Layer 6 of a small transformer language model trained on English Wikipedia (10 layers, counted from 0, width 128). Numbers have three digits each and are written without spaces.
Take only the direct path to the model's output, skipping the later layers: a vector added to the residual stream pushes a token's score in proportion to its dot product with that token's output vector.

Output vectors of the tokens that the questions are about. A number n stands for (n - 500) times 0.0028.
" species": 481656289584365561471591541650481372315484338530435353534386403588379734391485470616844583613387516414562521554735265565781766361518366269404599584503428600720555642320562378543789607426415347534642415546387585370496542627408450505300405303660629479251618187381569579479521503612265690422693452383452532443569518591654496474212322565478433360551517789771621414457541638423479627235425
" League": 330630486503507495418631692655410551499407533641592565177564707675521652590617568479571418530314540467409483664626454695432368452649471535403496605339370393715595627620561490482524376389276516621386300457522329399510417435459280506460489317460470549456577423672376584577546394753411657475565565361303388505783493677336512492403414365571827388363566508389628527367392506607442480455601
"ally": 784600498526503502291332580428485119243412627729596348560472547543511776238519586529699326421240349543740613294806626445456834294560380531626536578674656343406567208607341593532553615283397404636511388721367653276455425495336292392437758563330507463362644249438657555557418654602417377555369282279425604405715570747328803382393454619215676645348492539649603826474488613615495677465351
"ven": 668668583555386766456591594590415527495238571468517391567566503513506527332475625617610370614358395570613426402661160339492279449625360688524623670530495558489830472524524403441537581389664502452482282580567519596208325524586357403649603523448494695373455123589730526586433625467284475358457556293417505391742742621627193463386521571528375325583608406540612307639679340486361423510597
"be": 483742433340486507623681607593602515459421455427529429588441292391658567476684702325677404561497551652643496287347487406362545597455380306385653611628502623534559244727559348505570406623490321530544338424413396477444308463613369473538452454288415662396374346483454530460700707574450598607695637308558474589476471487493389631363637410518489578606332438535553428500541438761466673308538
"ide": 735628428209502512635369629494632291491638513543576241375487348564750310391484704276408307495352478633417294388523571568559521434488510549300155647655529561666472528550476731453469598465161649826466486514348541418473503555515488534594531326414657628549637174332823499651468521694521704538390421321502714278408512718645491537281386448615458460362239614642663532482490344453428586618713
"round": 464526628533416573250518600571681345379377154710632322112519352720383608675518539608453549558260381711532518405580151365654746398742455651611270682414343568601595700354451364535394800592315620515416377480557457396528434561555314632604490506523520590581532169545583551449511242679300600377502394273668424492776591689438432742311680458427556367555461724781269369473520411629431469423661
" family": 479535298488361499484354597651463355357419379442558493623512593466478363511481560483676520439524555689433610481521557760607612523701400436436529536356575577517524467336512642605708465284499499625620429405374457390458499569355422432299370338518482538319633349431536601397458645587475792315628456425439499403510357727590415527548486484598606352534690839573293315580614382622604551437403
"cle": 455458332684399453445763589507465452479643519443603719645583731408453597541623746403484304484507474557336585486581661448625580502643608557523268458476423576710527357283314522632709356324287663729447397460245368155298497335512462682437312480696403523413222227418453516463656434698443806593474550142657662501547685646389622542346469601595267441290464555570709691449469244713546609337471
"right": 455377167653482350622475704701651456683438391818589391480519478746449531588531803404469170758213542595384600293462584323595432551612741609535519716558527276629638494463255600290587381605353461695422314321336710342307449032690328605588382473379621482318893315583649552453530634558433668519414464257592401719415664658647554740451628354261498471429581446539477587500457485469418403238449
"\n": 509355536325572435421384558442582635580437467412390372615557408645397379540505599303662635552564407477411505650622429283533489448526504576627559397588385430384419645451385703523416514493627441364604675466447345486677460556518567579586212537551489411441363605490370478681342585514691532433465687477332537434449582503393441578421355368413604596604405699368687608630685580578361466482538
"id": 578583478290381370465328660584621389541486534305781465405512540484676403469399720364456282422474661517541404358522424576412712327547588540538228634686661493463515421394505680397674791509367459440631448607617643500490567436426451394473519252562371537669782264486604494592434594438466437581418610289607521450394499565615509422245473467724486535372505505437505698585463224530335622636564
" ch": 515419570427422419372443548344487431453518536579573570603401671558481676407486498349568309478517506380512460380606552494585622461498520574418533470423433567422575502441618535439722471468493578485421607547369644442590383495482441532363319461591462399453392373544555562425650626453428501485491438524582653642358492581483477623495542486579546495512353551571514429466439328599584541627638

Each question shows what one neuron of this layer's MLP adds at an activation of 1. A number n stands for (n - 500) times 0.0014.

n624: 586568483355392397369595655448526417402555500518392338379434472545693497367618568488285549420366571488668491595503519512542500491606577400342556544433565494494366444384385431512415425574522578392661742738450445625425579299520583564555616609338755388370455522537512415460569428457597432468452503376530385457422433602709615430551527488689534595506411430303435692580512575346410689636701
Which three tokens does it push up most, strongest first? "ide", "id", "ally"

n454: 388517405524364517534637511405627595575438471457475566549599445518419416537435590413404612407462562669587313580461642517675399424188549322312302439649412570669443587645433465562462449607551372637306528357468612545436494415602453497403424486384599695461445537299457632555524468372512604420523414416445476459419447636468463548523497551621536382483558424677604467660457416563704622515557
Pushed down most: "ally"

n293: 374652250506541543544646526397481681615545524663462469550432368404389607567395503753601494482551494503522500415454534486512538598339556530557448425414549503422552611549470432436593696606586429491515687551582470463434602596345319588653565237553269534500506600321779384475475332543473332497456400340568604293443532345589459457583588651566506632418494399580351553455468536448517484467535
Pushed up most: " species"

n131: 548503589514505395471520390565486318361448750380674534422527372633657553540505403556486534328497420541422469509568517508409474508581418609708531429514645447429517356360465411481418592478615757461597526552428607568510639655480369602514539439446447600603603443406457678454654637431402444597430562567511447475516458512618486523586546405385402500457509416372389641436301527351457619473476
Pushed up most: "ally"

n339: 553594561553321417419523328567320461328529465438527599624340422385431480469491448569557383503397451484513360447521533688456477392688186433634372344524559509595645657490494494584608261455562433562425482453483609649543538603395595823545757407579500287598473533607638492545444519559692301644349469640506402404605460402566359393425676711397566541491446599582500593558509355422512563395441
Which two tokens does it push up most, strongest first? "ally", " species"

n265: 661459435467516317442432349386459503377529385409470609554324569638470523481488408411388432490548634462395503530411457509431497602577626548487411370296484692526394491295407655341705355438520663362385658823579619663601375660506548389503646657570635388536497554468491675533388430549417346450554626583440736506634386500538271697560551618465361373472500364384461543692462614534446314487575
Which two tokens does it push up most, strongest first? " ch", "\n"

n47: 377462319414630333585444509387554471305452340506581487601538449631464326425402614352635565389490487506300613537466612525607332468290566382625690407480714385337405420754615589403490618523523605412693503602433593556488433424545445490391517584544536484536517600704663470400332522520650624453446711351579647339580589561560557457610412425452263323701554463483542626571531696503458381395516
Pushed up most: "\n"

n397: 497599471305421529512515521422448641479478456585583475532552469429531396452510545655679432522401431579514529517518582574355474269459451326440581517399532503582472477489424422608514399503522614559653440442515577540422672517508759541639356447575399545436446594494497536626399554297456611546505417481576642566478623658578466432591331508516391390500509492128508412434609470380678467519396
Pushed up most: " family"

n720: 616625679500618461520523842497444494641488438436500478487543509413605672546330545564586467519641487484602360242443590410313523543516433370481733497427485497401651448429668512434344391547590438497436491467557622429373303636614571279544349555463340624395399572651695699488612479443600462490482482342414583525268443372580405518417592418428567563344454683603547471547661549488439367426373
Which three tokens does it push up most, strongest first? "be", "ven", " ch"

n87: 424370554402563560412356308551607416645455376572655509450378567411388524448473394591519622446554599586400690540574209405509553742400569476473573503381431331473396495610479474467494591729488524627443657575468360497410619552570591626598720419561494412445624667470311283520463424458618506416418494512615642592644588609582385412465517477455646525529512391468512525431463374500448270423592
Pushed up most: "round"

n417: 708616681500557773504619638415504639467299641442613561328453524381622451511394508332449500326336266481550784434614569407489492304585493411455321670661493537655763479290615467455556443643645618530523567323345560285320470523622483500381538656313569466390601403515515569448336540511589648321544215597437682541142372304496313567577303500537592695241586396571575446496533592464579569659486
Pushed down most: "\n"

n448: 399630460486508747447584318322435640552450655376398563398568549442543597389677310443482569424280418481298513503479437575601372528494500481583409676512602587464563539509420459500555381413546635599367479509429667500563483742555367466478468403593583614568515442391595530555566623469630591433344495352406449386437449576467634415407525433506503551549398620429469374407549522554539546622508
Pushed up most: "ide"

n763: 553597284438500451433340462451490360535494458491607550392286554644457562388575328466386514601412341548469649522540544445612513338515554650319537610436631641362525673320560622503503623613358497485531412385503521584592325491542404473524599582509580583549620384606709416449243518564407512629361580619664518636398662424737475555607411412488373508379582561436454512296538542450469490491421
Pushed up most: "right"

n220: 607584438454620406363356474531478387599473538465633564621438461353833491413601509564572474666461521364351469472645402274468469585538295574562515417334626462459615470366568626515314373401633591413738374484470639506376456629539459563535524535439294446467543386345523453350570640428352509515416535609427636550559449478622463362532625468414488516633735588462422466551500474549486474506480
Pushed up most: "ven"

n761: 726473533455368509333309467467335644476419599542412609262435631435385621567506538395493485557475639503506444630396391632530389556633436420453672506408563460327717572740658607704506414547366432484386444457669441619547500449558355469643410612512398621602295412563345446667446393630435421458491588500414627494599503497549695503567573602484679360366435512378418336403530543461324592420548
Which three tokens does it push up most, strongest first? " League", "ven", "round"

n430: 409494408383443503509516306557410503494441584547568462503564452646393422583474483694384703434455460463607586544446410628611435522295471492418199521333514523390410565596539414417559434563433419583586492369546537550516463518376516583542459390444526364402633583566478354426413519454387589476628511959626583678461584583500385400486561462710506526439497617488434503443549542714618543368503
Pushed up most: " family"

n512: 747719355600450436602420453436423375550555524500500512424417616554444525527643466257334581454357297476457497576520641614497627572593511370482447702551447450413466480459500503417563454623441605275448638522373397362560618600628431586427766612533699581407529557598639468560481491574458488503712473347404395621329590628518357552443503606439469611473399415568571246534426503426382388473577
Pushed down most: "\n"

n197: 405598596445446452544604505503435489462258436640491603468520477497318650503436528514655436404528452497483606474622417487413529439475565635636247356412393459486403569731696516452525347565531539506475355418528411500442539546417715551481557586371494494497343587536592574531354516534456486439645522523486554681398465558505427349546598543313751347554488447527663377435492445427634430503551
Pushed up most: " League"

n334: 481310484424503487320470487578474555405543376453608430620645726589555611590453456545420513500424434505536521407630444526670469462403581524386583252366508463433670530386535532393489661489500677613511405423495511441508543506589432511432517555625425212392395568571500615543453614368435412523644476644546489627688614423564491490457582476497406386556608615434503531371413463482394400427468
Pushed up most: " ch"

n714: 471396472598517474575438584452503485538285441354426412497640605650397437350516623403428494554559530509536452466650518378604417515518550585627500475463380338327682560609664401414621521392473345656521623684562447384749444476575702598388594506363479512530426411301321802483442422551491515395570648339331518385541387525561534438520541349488573614621374591588587598581451439368538532532503
Pushed up most: "\n"